Layer 10 of a small transformer language model trained on English Wikipedia (15 layers, counted from 0, width 128). Numbers have three digits each and are written without spaces.
A neuron's activation on a vector x is SiLU(gate . x) times (in . x), where the dot is the dot product.
The model reads these tokens: "fer" "ent " "inter" "pre" "t" "ations " "of " "the " "pl" "ot " "are " "pos" "si" "b" "le " "and " "also " "w" "ant" "ed" ". " "The " "fil" "m " "t" "ak" "es " "on " "a " "li" "f" "e "

The vector x that enters this layer's MLP at each token. A number n stands for (n - 500) times 0.01.
0 "fer": 555410600529444351427333506666665551527742683492400391619506495549635477298413592354611440505511521430495358202668588380348599415478512424668679527624524437770492621512466757508498706609420573466443513385347321662423541558457522623532567393495621659516359468460483589474366514552318444313279565623626397395514388412515558661527442479586611524569288475381506426306423427281664494477613
1 "ent ": 560495533425481368519261443552598492562609616437546357563385358553616521313361564304535512572369473500533424036635461439393495462510596406598562394658412418747429596557358552525538622681548510635454440699307466625452594691368511589488583546568610519453460438370682498469490483467266264451548388718595473412595357452528643477544551468595672508546392433457564536463479474355499498586541
2 "inter": 673289386481393400497449436609593424440506514330569522650506432402542427490358506325450429522457627458508611288715480309354527398392633299570685485631438531851372601439421494636592606694422524576724534586492589596383486460416495555492634582496699420469515371496722650647542527499325524459552469648565412576635493371522281475469454434678628401767311638418420627462692654474564467667649
3 "pre": 485455521773524466353495675452256503418539560381546466624662510408578538465619404321566563561276566517617545413555539388413433529429611415564690471704337607628439600528429456497542567756590398597524470606550494582403513578380633537603447609586754586409466428583469210586621355474413486426430295564582489379391474367550329756166312551491599424625369693315286602438727695480643390510481
4 "t": 475292591714415450457396653585311500434502508416621590516598658620536500358442444483560769375367565435515337279534456335454577374429650462295515539592488687560569650534346304434638543724574497501610453293539624533446629549461628470331601631447619635445390295461448341533660370485536265403496469606509432250578629623657458621364533664591720568522429710421383577361587725463603608498386
5 "ations ": 648492598631382398558273448561434477526549506504656376630486463487559433485462345332516587485460376412381468143596390456322385358336750513538506452504482487709410496452336498530516550752542549649453583559313628549548493547401692578414471403453624600219510331400639419543422393418427504495413458468698419257661431428452571554525575640500641753402471490376413671467634661466431401550445
6 "of ": 543585476484416389562260477546471509524556563366498371557437513509482414509402550461608463497488473433442320009640406429403511425427818443629571471594469599649437629423400661437500656664530643555491465686240712526500529571366482579485551352466598641533536469374680447485452579486385385489590502622539589347603510331445592432492581541529577505429398570417513522380553565354603391531631
7 "the ": 544475451437330494580276466587514495393541631405490311577470472539595302390418535294591476627463457417475422015658544465406471537529691408519552547698587422635367675424321611546418635663619607586542422701238573452477596619481477513503644519474623636451522585454610468566470585553365359388581365639545589426542394405633566419547493499551452448556436491463555437434446431364593395586623
8 "pl": 605345585590443642649372500719382674517660615301549414770536512652536436727349538429515576636516469336575616196554476370484502619519611422511498450579471382737443662607347630824495529487535646444544256682369515405546540521487516386477530564466688245440527381471403593631570520519313311417522469695554703500625480567471469565520547567459623435531383482403482540477508435271418559548586
9 "ot ": 679446600668367398497451486574305512574561392419390225518422535639738497536464442430457581426344192322521378182540454344352397563372680497459530563564304505491452586503445385475658635672544585553442487646343667400628453509405524461459491415444675353367543432471558385348554381262390384398487411426690465435537412415487495523499395682459584607439454681310445729496452409357409582448418
10 "are ": 586511561566431474532162580469656565494560528494514304582497555533386451626322375539589512408543451402436510074849503438409373459360670440566709483519475348627418485532446697509476571706463510570525548612333578470550548641415770458572634472484638498462492507423551541478485401472394390379661393438539445352723573494419481528457565456499470558542227610320486488442430530264437461432514
11 "pos": 488585571568349315345558564623564518669580527651404417593565600537435420636262451319491646386619498483478572441623649473343486557352581427622635505481434619510284493562450564493500648617552581623705563675542617589442461574545607611561601445572667478528610295290658559659622505396397381352550389745492338326577561767667408433423450871481384365328463544414435136410562422563452482565589
12 "si": 604589399541539504443466924493429444687701480641478440529683669445457482604414364275590623505571441542409460425527670389401521542406570506553578452718382640619442616636364603451557675429595641786516550366595760515411545552515641630533606564555502439441590430361555456570491316519491383515516562697235239423607542616584540619609535511345594537451356459402373325299485497762533260548400
13 "b": 556479423578556537573488667408493502442532564645524586585453263572576426382449348487506594611476364559819654292593612464328451470408571410619627422557395816463608460461595527415362697471554551736560442246453517566613724440491726602403540467372663658548497508308571501332529494441483458537442646669360279411493573509515495742450543619461475491452349527196320588451760426640514372475343
14 "le ": 712454559592534397483361399610543529466542611608400444636434447690413608463393573299488625555443445577580437145591552472484445387388629410606411564446513470800403366457427502529339559645571656580481535570356571708552636715501632592453545527510685497457400403307757285370569527488502242478575415641467325394482493410445556607473643644582442556505457512303449566310414363453376602584388
15 "and ": 547533579531568611424272497589562511285556576467347349698523544602552469592282480329471492519579586429567404099821520526504453399403686412534549552509457437654376472491531661486429516650398646599625482590367618701503635709459630587612618539407663585545473556523628413452522580462448376525570387477595411385435656409385581592459542642426465575492347521483445341256531557283373609556484
16 "also ": 603505573520639646477206426515702456397540435416559439719360533524425515573331549513547522537498581512525471111717473409464358468313590466535515576475345447712411545463459710446397658716537549650474605641480570666489634641545765561647590335426718519515557454452712491381575522427461410431595526536526405400578608490257511494444533602623524520534397567350431391365505532302431540521352
17 "w": 660295570552411441542336629289552385367614433477429583597494572515472290592232516425418568549555514416516764310537619400460376379298713359690478508595292438731323561575448604549446455685489700467630343646379590539481538538461585398503565475476690366630383432427721585466439729551404451452443482744530570399533507544535523542408474461488383464561505431457550358502573782459307463623416
18 "ant": 510346438568632409437438405753389554472707527471233616404383368653516312378215479459646597444460414489535565543568524309582604431377530391570443443320443515651621625590495452446659540578494471597604304627339452613630569320376540487508641430444647243607410368411568497550533630459505407419698513488608659438928621286590472464691610624298473372525377403359494513329391519494499343472383
19 "ed": 541339566463452357615238419456550583395538496643459467454473299732446612400435429604425772541396430421544560353627395301354720344456550333620657511421288587733330547592419460674389371727464579620463424442476666861457662369480429573558672331360667518477431484407522489531282445449516392451345459569438512514680520243523442453428504589429428455572455569553483720365564565659491433442377
20 ". ": 497479650509512413515262427627588628490613683512339386665589451544608451371390584362499463606533585408525388002696624422419579358481480446671653582540541474718568576505358726512598646616458632466610541428407400589456548624465572580503618471548621613512534517544572605522374546575427467372488492494601401378432427362496589620484467626611524660577383526426512417324491423312626439467451
21 "The ": 449422540402399470557184588627446545482550636466462372577526415548600237412345533322504502621443482406550377107678591482510520534527601367610583541700549444613397583397431671611504626637567651690680576744280583405422567626660552398470609547530634721506514631430737499579527564594352391414626320628549512454516459471548604388448545636611435500600487399475544429436375482316547443482584
22 "fil": 771393413653358439609432491567518527492642485206428446748539376482590437547325382589417487682563528356693392280586696415474480519434424438450723407681372546717376722473469410785710413485481610553568337825484457443368394370611600550604449602520723468376570356531575469684482637516349429521517444584603653536520395376581447581348510483625645496483476515416434468432568516419371389522531
23 "m ": 655535541567560474535386586625440409531627599547512116564578483664663492495452415449338479550411225418611376332620513346361565524359648468415507485515421550794460768430453299581534534554648552624718649664312686411724610560458577320456420368571665496366458369551649473380404572529404567424537356451725484378531505476556511601442469579669687537454401441310425677573562532354503548501375
24 "t": 568306495616327518464263570620502685465655508466395591589496618511455266463298567578397822376610411490466526240559595283516466443585643452553518479533536487761545480595334558643713463703555488696711486616284420479517660451475515335467544431332577499471508339425698597495478664480349425444513454561531585494641719629456501561540457549414662354649507527383578571433707659448581499617518
25 "ak": 623444472620356354407499674445449454526566528588516571563419540683575447427441395506451653466530583297381698460531552320578624407443662567529612630535379732679302279591351562689629593579641475440383456717535463571636476426529476406503650316316679363417382378336422427466529431553396548502573363564720576145402565300609638629293589695375564446635490517406431246331540561537428433390478
26 "es ": 689538527414448489439307455693598534678716660627630500517396416435578553432443403738539494337520482293293823336650562406622494443454574481709573443570405597721375395516377556514395606660685752573320559737398509451453459590308607510489628570523506379357406599392530479569438444474395460533784504516406414288693471450532488559361674659277664567588505402543513506388416472225513587528401
27 "on ": 500503349436407423519290471577556474575604601446391556542458585513464553408404355506393457352561595361279480124742524461398503466452687426487424469493397556812418586438409564377380643789660731550584620624329582492426458624436449552546524360400603593342475603345707415423449712483468435420738616560470500332531521403371458584523591593664590446416466465361503513384572421321493487441544
28 "a ": 533447396449569530633415501658535422501525728507361461605451518608529450457465357400457537427584570334526561194774646565471364562541601398507643578517516598748322477533482722599483508674560554502706615712039426521494630662474490572564685582537578543424445636499687384600541568580420313474826408640473528350481503450611581524521548477604556407441453459436482582428475479412475456567746
29 "li": 506428471644426505428497474476650503524765565529540309723470523557404424547375418468444517676513472270504520266544563496450514553529566426402533360576417457720219612405502397688650516543442516559548420662431533472482569498577657596645362502307577360323585385371661584622597747425404356437540516726434509391610576428475550689669449569375565491518395532420459313502478450275382041515399
30 "f": 576545518729273678387537442557313384432540555657449509656602525452664421367454291360509666667420419628813600489608519390404456582324560431526577492528340796598432718504454547649586668612452538394530506446506599508533514490501605483362493553698555638301485522376378415431567509590527300513640405616423478389506614319558438588484343559590268225328354563314583599502640572359391231479397
31 "e ": 652358539536491459505364417554397490539608642543540340549400447692587556427547499345390681341350366473682589157753316540420395365490567438339670455473391368706432433538298374507496577623541596659505544654327666522522626715445449524456404462469625556342460429468538390430487484546372347541564422629551399396586509518587547674612569611686534654427572437251495753563441533296391563466437

Each question shows the input weights of one neuron of the MLP. A number n stands for (n - 500) times 0.0013.

n175 gate: 408382380475458804565416580402494394685410628229388687395414565463453638539527576578637452410469632621601552428307366373414549451479446392709506564554479448531516560318545479405565645719600469599627351392490476491589673349542500512345457518711478479506473497405551775438356494460510529574413541484436676593418451470440481488374581609527597431473349364460403665548403568482591497610533
n175 in: 715480471444432442487522632430533500668577276464639587350531560323387500325446409510487571444699366467312513535332524405716357467490419478349399539564417484474301500338372720420543605464560681331272450322690459365507552664449484464517631380363490493513491516319359520430349443297377402497590543558517429351324418621560570500404638699497423393642400404411532467700565576399564634693445
It fires most on token 17 "w"

n13 gate: 378431475509453676424589669503516538547259575462216624537582410547436478537595340453663366335231591612370607426550566448525475313457404364415440628539423609339538518409531425631347408373485370551500324434618570535441434329503438409519484559673630759414463615423379522516418662538421513491635555683674447596594355451393545465543612391560450623491305565541260509500516567478364405415569
n13 in: 436444454569503454605399468359671446391457632595434494595643590399442453347494359376713472518644426311451598635513464516437450449653833645539579469302485357478410402459413531372500370510642548500694487551579746624314412581578330512423392428509448506458570476577475431478437552450516471598478387526477210548330289404589395585583435401720391536297509494363407478454444345475403639478494
It fires most on token 8 "pl"

n152 gate: 497500441484308494299568804509490603522615361707638578488543551376552335597546446520547359416429497561448757475434368438408595503414509596543224547458568422538326531506512296485667497474299529381439442455609457634382509438484609682529627302570428494622451546525481677410376591621421585420487490395721484686408367503340590421342488620421328468660484597487422383454509702471422573370466
n152 in: 348418515590434609458562403664521622539591683545527643512552375717531446419377488500410536428671416439382569521342535831358359455497542559546392354543465512784442617470663745330448500485439430427549582512732384455528488636423547411479563539482658479543547494734550566418594587530487441550365361456591506494404608621354628491553636639587506352503473497582414353372542456455531428539530
Its three highest activations, in order, are on tokens 17 "w", 25 "ak", 11 "pos"

n170 gate: 465579655372593300448568583603561429437524370546437566515465386567614582545494557329621578350568519633435640615580484516610633402347611393626442395656518569597577261395566470431525561558608310500583558488598404586619524544503476692438509578512572770457485491535435476457771509761573400441441338689642527583373658420394408364446488580283428463422446566377602545453431471339506533506446
n170 in: 449529558435387600329711475539367503518497568509552570467518434382431475595740408329709454418610617469516645503358722478438599332242387506613522335427500595519638644558412362413597656372527596391328525414461539382621497389536627631500435325611408398441545533320567435638444557481481245446500500314471356387451488539590494383588573555558399706442597454600649417593564413500462596417411
Its two highest activations, in order, are on tokens 11 "pos", 30 "f"

n154 gate: 497450559428488614527389407419542312565611568452488656415379500473521560547448426405610255531409696421463413657550603478611560593538406570431518435577456618452455332343441426387639590551486320234536591617252652443592470524359421414745509441604558572527601463480529595518398451399516309596464411689450388446420413331538672667532594466637559448527474494699359536512456523422555419595591
n154 in: 308500653399521560383316555559500633554425582442533557574591522421550594618320585636361470520383475324703582598356440383598382607281593539664497406374527437445494527518506575362491561694482549620528747608490515543541594375614548328664308485558594582454544366515476384407360409433414657527360609320386464472482421372645528497419587449639491400391356449435581612371545682524547402500398
It fires most on token 6 "of "

n20 gate: 479272578546485649671426436568564611277693609436482560396462633570522749506600331474742524399380750574434597376264548349283512567482551539617454485343506590558494482470372358434359503506459420509457438378652485405616382503629470560633457521385503634574427430574405357494479534333519519411398463465680392534473400589692580533554590427470497519392407545445509436440403529336538643491647
n20 in: 597471518357440542549456451473543710521521470482377659521567398570410527326783361561666569486617394565481509438716487547549449500591467479433600602403515629497589606575381488546448534561421592761436565392579570650425491522410325617688543557582400533355509401482452476284463316585522648497454565607604530601533488426485420209801479694606710531512500661451344524560515521500494567539461
Its two highest activations, in order, are on tokens 4 "t", 0 "fer"

n112 gate: 472819624506480604518612441640656593576422427252433648718630473574542600614497599528485433480494633390476468503565650564633579470517570385483515436506580453674554529628532491486554488370472402432539512362457596414533593554616290549413509666579427532586429472434592550494373394565552512546233425607485613607339529417551283444696387448465637482512344494352335386570550500571591515456555
n112 in: 348441571506460410443426557433465558528485419535525469580630340424442462506705613574309360311545665596484472353358461493560487355698534383491531453364353273487586558353503332583379449303482535589303564425356436722438503510432595624439424413406633506446351331442546547328475620440559656573247381542317382325569616417527637453478512342578472490615587543309447337451531634481383346481568
On which token does it fire most, and how strongly? 0 "fer", at about 2.5

n22 gate: 524662701366629488488427797569599513734378556584564619479593513509326528408572593526568451391487478509420488518389422564522556475479540424616633365490437442528295488614567623327274491525426394462641387337468455447298589468460567601661565546553458593437470691572643361352609417584542378590449529529542577334658438436455390537391567386414500325577332631509479348641367659336609637509393
n22 in: 600778522569475522453418592424472459562657531519581342485409589459462569472418441640646407402627429436355557314733448549771434642518611414545516525623628274362529363438540512264414582506491424532383440515324388456477621651463469587592481500678484588443527398625435466487528455428605432445720468487318612481428572316378544381491673536534485558391380694291389475497351400343352444657472
Its three highest activations, in order, are on tokens 10 "are ", 26 "es ", 16 "also "

n68 gate: 509613520529474494544566447657435548587468649591529410666506554482530512512568599578450425416423527506316465632312613464500556509514474400757650462391546462403378463584468427223331577503579441652473334402494655577415582482393566497548429483658433347699543458497371362369509407441411354571449581698509532357538482397551423565647549515561512235468532578544465547457608733347536482456320
n68 in: 382567509521461536396438466654549531594590536381470551548462410460271418569538524409455515578414397438303399574369284563479561564527365562682324367525408476683577500437509606388337565509681543528614565471497482512220424687581572509577738400609274363441550465518590470682540484454707594491441494667639536330612552470488571500548434449594286363385653614405395549648666585442534470607488
Its two highest activations, in order, are on tokens 11 "pos", 12 "si"

n75 gate: 629541589645365426473627366386600497500533569448494419450366442549611515584388653429398446385595457411370530615367702666546542482535467565570406638522562599488380456305399548400726418616596308417650273465456631482441443732488402530518464569461382576567357419582592352678424509612307513609367494500528683273428482592617488298610557595344506506443616429482455527334515471449581436485548
n75 in: 515380503500484569713266390391490487538563519477323513434620455577581503646630599507424263506354507393470554637661587308519433638401667497417433675444528589353364553471421690675416574355426413481455623549517657622480582464579657402429362494395451487432676313553428605442420631532620368397480507473583519613698519594658348567325541356592620569421302487368532695596446732471447378465614
It fires most on token 17 "w"

n247 gate: 430329404428503682462350840454415513512463359348559534506573557591529579593408478356669472458599371248623579613484359539595359487671447497331513353435564460434455632403512537503522484583512386672691497572631424402260375622379552363497513413613280519577509548454540550411437358418470614613430584611402481417682519577531564440300519480538568513403379481357491406448312530296710522368388
n247 in: 638286585421575604443565630372351419634464510427425507539564466414577437431506599264569346409493500550340553448434417356427401497600467384290546503374587484586597664136653569391366500450449510544463691608404417433155520405334500464456480332622585301574497548423532450349626327298586661439487703606338493493464450406510383530474637503559673473615542350376523616356641676629551414427611
Its three highest activations, in order, are on tokens 12 "si", 3 "pre", 4 "t"

n182 gate: 623581484546310720392494323462497444729513526533461484351437404484589425593450455393613551444398440550513428459575598382696273500620648487331630474500592503396477199413379455423586530500388661500579395419574400444278565263494586423718591468549735565632412659601366591345507490650507665589348547406514449487753529430371490649471538517468468513555529334474410432429261544516604467302625
n182 in: 540682321239466510524577555656438497483628534783374534433523396479619359476463596610466378774493426430539445303536450724211503600573524400332623561341550419442573597507561367341486403576240379493438493602489536410457503444746614368594466558346334428629460418503719681583197532425364486710472447425546598469438462594710660479396534633561595626514493578483486538408490483445232534531361
It fires most on token 21 "The "

n174 gate: 544361503509638435473606585409660432326488563445545670532366433391423367461573701516617640557531559479395421574421547707364530576515306491416419521441591622491417391461408467588433351524468473420558320558563436482537473382500399345690494545464578612283523454441713663610539484443500450450586327710764572350626427391421503452621390601416479658488592583619372370547293497539463361500607
n174 in: 681516488375519420544543447573706361469476463585355454433260317703367466574494373543782488536563353364574416500454673429585475588412632470527621618400409432494462497447537559541484465487407544219500503551390428262555562583540363552462281649612542394348509452612503593607375468497754455570417583519435574648416556552527506537570359615522485602343515657557635525448577554528391497173435
Its two highest activations, in order, are on tokens 29 "li", 22 "fil"

n236 gate: 541591527587449476440579373532455500551571452397530509441509473539451536625372524439613379386743472658405599629487362615340410397547521392416500443645421479422415427482650613424406685433373521467661470523444500497345580337565518598470461634362689572683575477567265593302512408665252426620439356307665539442392536541474789515368465525503521509622541497436467443494393445494271416518583
n236 in: 379640545521334551500455543532466652403464506426606656548471395503581482425530712464464377465339575512522772485465494415674540365352350595459342436450533449497364527579620527598506605718547460367405475538510550613547548525545360506364442412485528421454538520316422527651521409683729509536419266468494669525500378592429432597530734602615723640316353311494551549573548524665497558363431
It fires most on token 25 "ak"

n186 gate: 457750585455503569500506574426538607535459351423472487594589438487591375408500615449421522500555191558201513544420520318420526461540484484611612452586659472526429478719384459506617332600343378390558513264756503506513345356399506380516452300554493430484571727550616583656449608570553401671559503609460576448200670481578552516685547628640576631453557434703377459540392639558536426570513
n186 in: 425510530512525728472409575554494588368357568653534512291366450512424639460545238451485463527478395292471463551581545397540633593647549391536410543344370549438648479402756478436478513412473528660309707512626703459599435522500491623503593549549532497632404470512494503346717382299477474419295421738445525516463627491509569497552585591512430563457372634419656503596503344466487333252399
On which token does it fire most, and how strongly? 12 "si", at about 1.5

n90 gate: 704523581412356484483647564572508444541586642489473284278540494486656344405386478447386348448386489564337541428520635480461451517396600430550637546520511481604547473448414264430539409295500519544655589408469563525695440534443503435539475614372381486531444595391489467400549579453577534697573430691474538589473412626455464588559546474508554553576387608572543563662549550596427374445549
n90 in: 599532574508407546302459438430428396522359384559363360389444416556367336497554517538679289516466608655614542397360599652533434584723426397463508497449524574586320578522388547521323497466500559458579537497532599598640522506432473495435584423555200486486320503373497467511467529503436377594675415414558473525569386486416396508622418436459440673659448536472456472626481575550534592464632
It fires most on token 7 "the "

n76 gate: 630481356572532441413369380428500467586439518158565435433733682674573590473422476449627438372606601524531476628469609605572494434474418302517616527525535612515442694521523544537503437425506497527419648466432425350623462326515526476679422607488460563585491546543547560309670485551565340512585466457658630539420536547367560569436421553464350720382321488530459554491467365348485419202465
n76 in: 512380550503582421426397487804551341478556230539421579678297438478467420500217481619497576521487530523691365516638537719529589616308361506531449097500484443468559540506563589461416497529546397357494565439480466523589525415664588418390461484459592506490515595587381542429539411567396599344220625580473513565468468575590571510440503500643415451433638509600756481550672451369342638385389
It fires most on token 22 "fil"

n117 gate: 401472562530396518479538518619545588547450679626515603520517576476527386639363673529512491471561411467515632477648359556425443533587473620503455363429701420425381360473367702432555491464319563385585448434497532648497545448633594598378338420661500359591578434491432524561689595404422525506558647248519408455575716682436573344430541500494402386429309476415456419556178659533491545641536
n117 in: 607301365480580306679683537445386367473464443601463421477190731584579493477500567571577662382524507422421376467416609528487627520646530549652554643341657248440701441576662507402436646710307405463354378532695697524483463359447520454326561587687694416476497494425592537415271400389346465516486359514375464548423507608578429688530477328450553442490553517561444567371797425477659527473556
It fires most on token 24 "t"

n27 gate: 452536576506411524528424588467516487712539596544626610570590531484497534478515735530463396305412583513440376506503558500721500516515616530446670475561727641478283485620604549243437682359569413440453478464290425444263365490418585577487478426562487624421374557648558401660416401587613455533405519600597488183472664442485428562552524497491534414322564683481558370327562557410404599292393
n27 in: 516493384717441384378378682608263584278278386520637419632541617520380428386618431553624669469567432637618553772534562360566451566465571529468638520558468598487483394337516601472387400361472606500540417547404250493480663554626655451427681575444544444483506573580345549277523591303424395564289544548695363493507421616618663352458413524516526571503461364586487611279595513490432648378689
It fires most on token 4 "t"

n176 gate: 497363577503559390481451541630585449311567562525658481298425421478471578481503749453267559518443481602397321631300758506660469513370346375584506475352503627528567558497442692586500623525419654532765566470305368654545441593598552630322544422431555475519403533461488484487359503619523503418408666390705537639631575561345437344494417530397395404404411343427441388565401515356577387613556
n176 in: 528632605578580360458320647437306493542329477529558602358379625532405283526522413672577676503513161599437672462622399577409568389444685383432464590667371295694520475378443359640549441369643226595425523373756578445507481420405484532349429497684503325487478469484592519530438527474358483456507401564544500467371545468506503490456567588539653407452637455464446448467442344539643416342769
Its two highest activations, in order, are on tokens 24 "t", 18 "ant"

n87 gate: 459443392448548614402571531343726410430473458653633431536450664534522766518701518562485431584522585342534399539676382453466320414550485485550610397497354736531416485443404436353414297417564445423444673377500424552532630528407494548543411521515642469472589529536536494395518607302337342343335478294576358321427445521521488518377443695536600419424518545614747470598418412439604451387588
n87 in: 410538523264346500343542570564517669424516503497513457432465547423324483418523649790388523405507463557718457432577455493513576360494425377462590484510345513676463510724604641434604724634615564500480453379400487326411467466627724454446507309440391374443452573535425358423423476570656641523716775565490503466388550581632281646490399392454372565454503546564150755493622516284585397434608
On which token does it fire most, and how strongly? 27 "on ", at about 2.9

n89 gate: 400440539415497497331616555491363522597455373326554536417424741427488585476465661406424413381346544679519491583605519427472457509468569488412360343271458533503503355500515346511577482328398494500309371506475529362638545594485396624701555527500415628617409450441464637488619538406433531435643391630348452420652503643399414625425629423627557584455350299620521804639388441479481342473608
n89 in: 530614451512454521331530409618434582500445655466423386463443690609582637571388689324639555426724529624647378464399552655603603384449540406449360339513248549325642455537531549415636638425485324503497320610461530406638534443525473528633553556488439672402518416642335444509244548706484387533468395390506411386584254454458639500637531399605472337383491460610565665539608596475423494556469
It fires most on token 31 "e "

n72 gate: 558483578548531631599466497657630503484550525506205300429616519611393449572623547463579619406551461642396611661427533599529642634463375568668636503477587456710368339462475428524699580542421500690413458564342509625497538630434525610413366472491500449680500448423453443272576516414613533552468662717467531577456468646528381402500569547712547419579357256596707386526724304344618449510569
n72 in: 458707731320485615606379531500630506543358371456423408579500578537673500457440414523614650550607395525373401657448513609578531450512589391515426531567572430367616350656570739561591559463542329616494704396384643484411589437518448485509565678355439602462347515539448590440534525454545414199560722539458472453506454443686371587506704458454411370613436460325531367516641374457420364438629
On which token does it fire most, and how strongly? 0 "fer", at about 3.1

n108 gate: 467276635466611442541445293452778595528311531478614475482548620553399341441548608314506426423386462547449522464314490529463391441585586698677401639369721509366588648543427556415516622610527610569547349491455434350606404475506244445446734358444567372270584584597357407655503551581585529588414557568348608632550466400497670466512430529608632462494576479544528494561565413416545497332611
n108 in: 542500558497305203516494465624322427515482633359648441470371354682389628460488519550584472506620503389500481390431454532603758563645328537590434543474530506381586385466491559394614506472599579535617655509481437607394454583546573735490387326525561478535557587439497547649553538600471481700704564396588481554525475524427563310313558592665519689339460657434401397468637615756378328603540
Its two highest activations, in order, are on tokens 6 "of ", 20 ". "

n221 gate: 466654617488468454576350544587491583448656509424517563421439312430450651523531558247566440492506491565577538508497467638695520375466449500520523520467452678602473463589517434382541468518592392394427638575488589535434638384463580382571459448595437474524511522469565674482535440573303551571524770668491655732613491693266579552477566442211560452468494466482655546407630626326449636491474
n221 in: 488589565465359485522703643589462603391488393440559547472415478424445386509491459211525647515609500436516744469626516503456415586460403642524642864695549497560564650487556534500433561516521529324388423494549524516663547532419308522327604462588523629327686285552389481481519292671444539552458574539306263551406427568515593358658575314437531413500664612577431686572497509459549323547537
It fires most on token 8 "pl"

n144 gate: 352376593531548659589530432497644537609637491518385536420538519427323427563444542438424355462386538621462549491657516487534457448450566408491616452575631518356494539500620325442583386466518503599623593468364614706475545434479363615475393297421421601652530582580587625401460353375420358604519553627567714392685311622630540476431629388458744425675539536488681418724455585732538622601524
n144 in: 585720369354632239451351569399406704378560490484481446472422632539457646779318445441503420250608487428567276456405405507461500578428666509481591455530440561597530424526331561472484664363366647438510470562733519272470400566557538567424500558571470315457757332651541536536516583419446497355668576429429548608380542402431497610421401449329260556555500593533580655527539563481560438283506
On which token does it fire most, and how strongly? 6 "of ", at about 1.6

n163 gate: 554509442506425615508522525505492514555555369390558497500454613590395531542429464533795508497557506437402368549644617454607400508717492544489539689512503312604605511564549542606463381542331455508571503545430328553512628468552503575616444539447442648526451613391527601676542865335477526427377460375555434486639598541427463503508316612600630420503533638342517494659514443419491623486528
n163 in: 653319444560290526416666440355410546562401634620645577512448521434497372467483429322408473517706632500555551474547675444371339371503314474422595482451529642395588668550656562480376590542489356385633588449323520563549509347418520662427605432527451383400335437439649509488437583512431420515348613438413305585381461643355506485526532572553473362397479573639612595463666347554478527401355
Its two highest activations, in order, are on tokens 24 "t", 0 "fer"

n8 gate: 261644503358340510619445394353612480409578412371301682497452530302497602422551398353490614566610415607605242487452259462483424444439461584506253510398539357599309526546536614301683447520415520400643480437421601616429408301299416484426503634602469490463439421519532497654493575378631500506567473606414568443369441390404513566355779566572653706624448588633523530363408353431626681582363
n8 in: 654472624603599510406377604693513375493367612457687503575398446467473610628439566567599507361402497422561763413580829541413421607387402432484576339438694658237527506632445316497372560560605657520661524392417315480469579707500539365382390424576644560628365529603376583372437558580358466439490537607765582440685762481503476490513441406378385398668432428453454444555484644606705553480539
It fires most on token 4 "t"

n24 gate: 342327539424642480587578507490610385543725507363566602487593517457554427424442619670649595336412695547572320555695642634433580537394526607465477484202497684646449439510591510271574530443481560345614450290500471661620381585457461470638613774586373457638519500316539440625460254404615500632578446552521530419411576360700443566383641629586464571530379418352749596293507410503589450547451
n24 in: 355223624353554637466420521355486462517397632459369527610526510534448275517338595544629403328562587452531415533536415662456551329431591550500306584216487470500455308487533476529300510448320486555558621445472618688349645322480403311448380368544546463590572725348607289555500378449511539603514632521373402562459728700265452616293333507483450633503490658658651700338486467360367507476527
It fires most on token 15 "and "

n156 gate: 473457537563447469339534370540374497497509441446575497571660459579474726373515397493472525485459652471587610414480572604595444393308512506630575528532607335387739549553377600500697668402382525490490436272464358468594400545620309633525642472437393553427442545604537654627440445644444555753503622402611755544397600423265624525614401688475432600624515380456692425568444482415542676682506
n156 in: 458477655522598357500446434500525557405527734525518482479408566460541395604422475628528613574478713443583519392594477260435478522359530385500383675302608411435660482567482509351616453612646422268575419420760536609411598516530524784691621500485455648472548521599585574481559427472555439482440585385590534400469451418260513414442512610718320703387409500388592426615420548426449345389372
Its two highest activations, in order, are on tokens 20 ". ", 0 "fer"

n198 gate: 348383516570513566362537458528385627503497370542557752756494448410529484626587532316503506606574579364352446382513467533529299388423324569558382380533584421311607425370453604374539564284347387519490613430361761571589494333450481494435510332535592433451308472593644411451398592471680421606497448490613393548545404444193354484619610587513582559456302412448491529454300497628345372567532
n198 in: 581570613446354557706453623578439380506613758683538743588281315256389548519491567394538630424484487324612561628507363596494481532556563419552606659424494472413510410468434573500487548513568603831561490482427395552593602480535497424373529522644546673672655402562481356487632391446607437351278457550347380332455388409481500526406522658449712415500513528759418340540424512487632478510582
It fires most on token 5 "ations "

n109 gate: 337681488599521482597529557314413597444568688422574456480419272380387593399453530516566565383430648457540608430312513466533443557605609532598605494639497417674649459438426562613467421479471382588567397534478437575416354331397397441330554598530503584546430684515353700287617583491506612547448617590562559482458443491579561524661583311288630386556441612712524533311548393485586428443346
n109 in: 621445448302428506384619477363365420278287471626500542661573390639503642396561615500448487578523486533554388471459407486517441377609565574573513379724590327484523606373406500624903417507614407403616590324658554434551425659497465529717345670664442563427541333484390451617728449566390234359507510630421389460507414403602710467384665424418591551510439344503581428445425459477469398533360
On which token does it fire most, and how strongly? 1 "ent ", at about 3

n180 gate: 356593461553497397624503615434358597659539359547573500621604531506541617485455386569528616368553456644471649584600481378519608497347390428485624451417669534395506671822385448550281609481491444369459450465433610559577491503622500430450655433673287293553464547455521602509416564519238730656349560494603439635632577464536412364624576523497641484359479509235393633465383467556500494417534
n180 in: 375522491663452589642600497447603469336426407455414625650558592630641626384561461590545432385128392534383603433588704341455608545471476453425575557627435583485488509685355539554494427494584682412561454535804520524506449497527335327363425449509475666561567590488571374457431348575509494673491592481566574628566548406497466377633390689350512648425467444445467512553452360587519572669518
It fires most on token 19 "ed"

n229 gate: 693395503451709483576458523452399500546593509605554466404614438503612439423727463463618432527415352350405610601591672533468431361444437441514460569574559486619339517446429420519582450552605503456331468389578575637500572352693432600521338523431470526521282483494514529477549515480660336542353855563623577439442514311450579462392443352443383521509389543462634532629552609410521642581491
n229 in: 359616569635425463621437485401708506451583337427688391500449728512381439431392610478538618411645611702569427417524381621356596506355586386497564567548491454523571494575411651619521485553410479476488565508546663600536497724359403434494482355483584588681641508628262690470377464576573594563476353385539509518404591440579432354428552479663526509407454491653486360512427506488419348424509
Its three highest activations, in order, are on tokens 19 "ed", 0 "fer", 17 "w"

n86 gate: 659559338513625525573546641334611529635488635506472509519527542471436608450442595561437531473365565568370437685467540362478282484715478478722620434435340491579545417343438475560490458407527455442423542548454442592503704338578615528413310613522480541667540360380658797535681422481556739417523604474543619452525497590466532392453559756635569601387404360442387645638500240323611500462581
n86 in: 378300627576592519450526557583437292385351359420520353707312477500470669516410523370401559431403439594385566500503593435520474603452474387392517402582568526338597458385516353547758403363544690513590390377637608360633595615458568444564616559329527503477529459433416451460762853493690517449551547575500768380596391675375533500403526472395298618441451581603523530483224423381333477450337
On which token does it fire most, and how strongly? 19 "ed", at about 0.6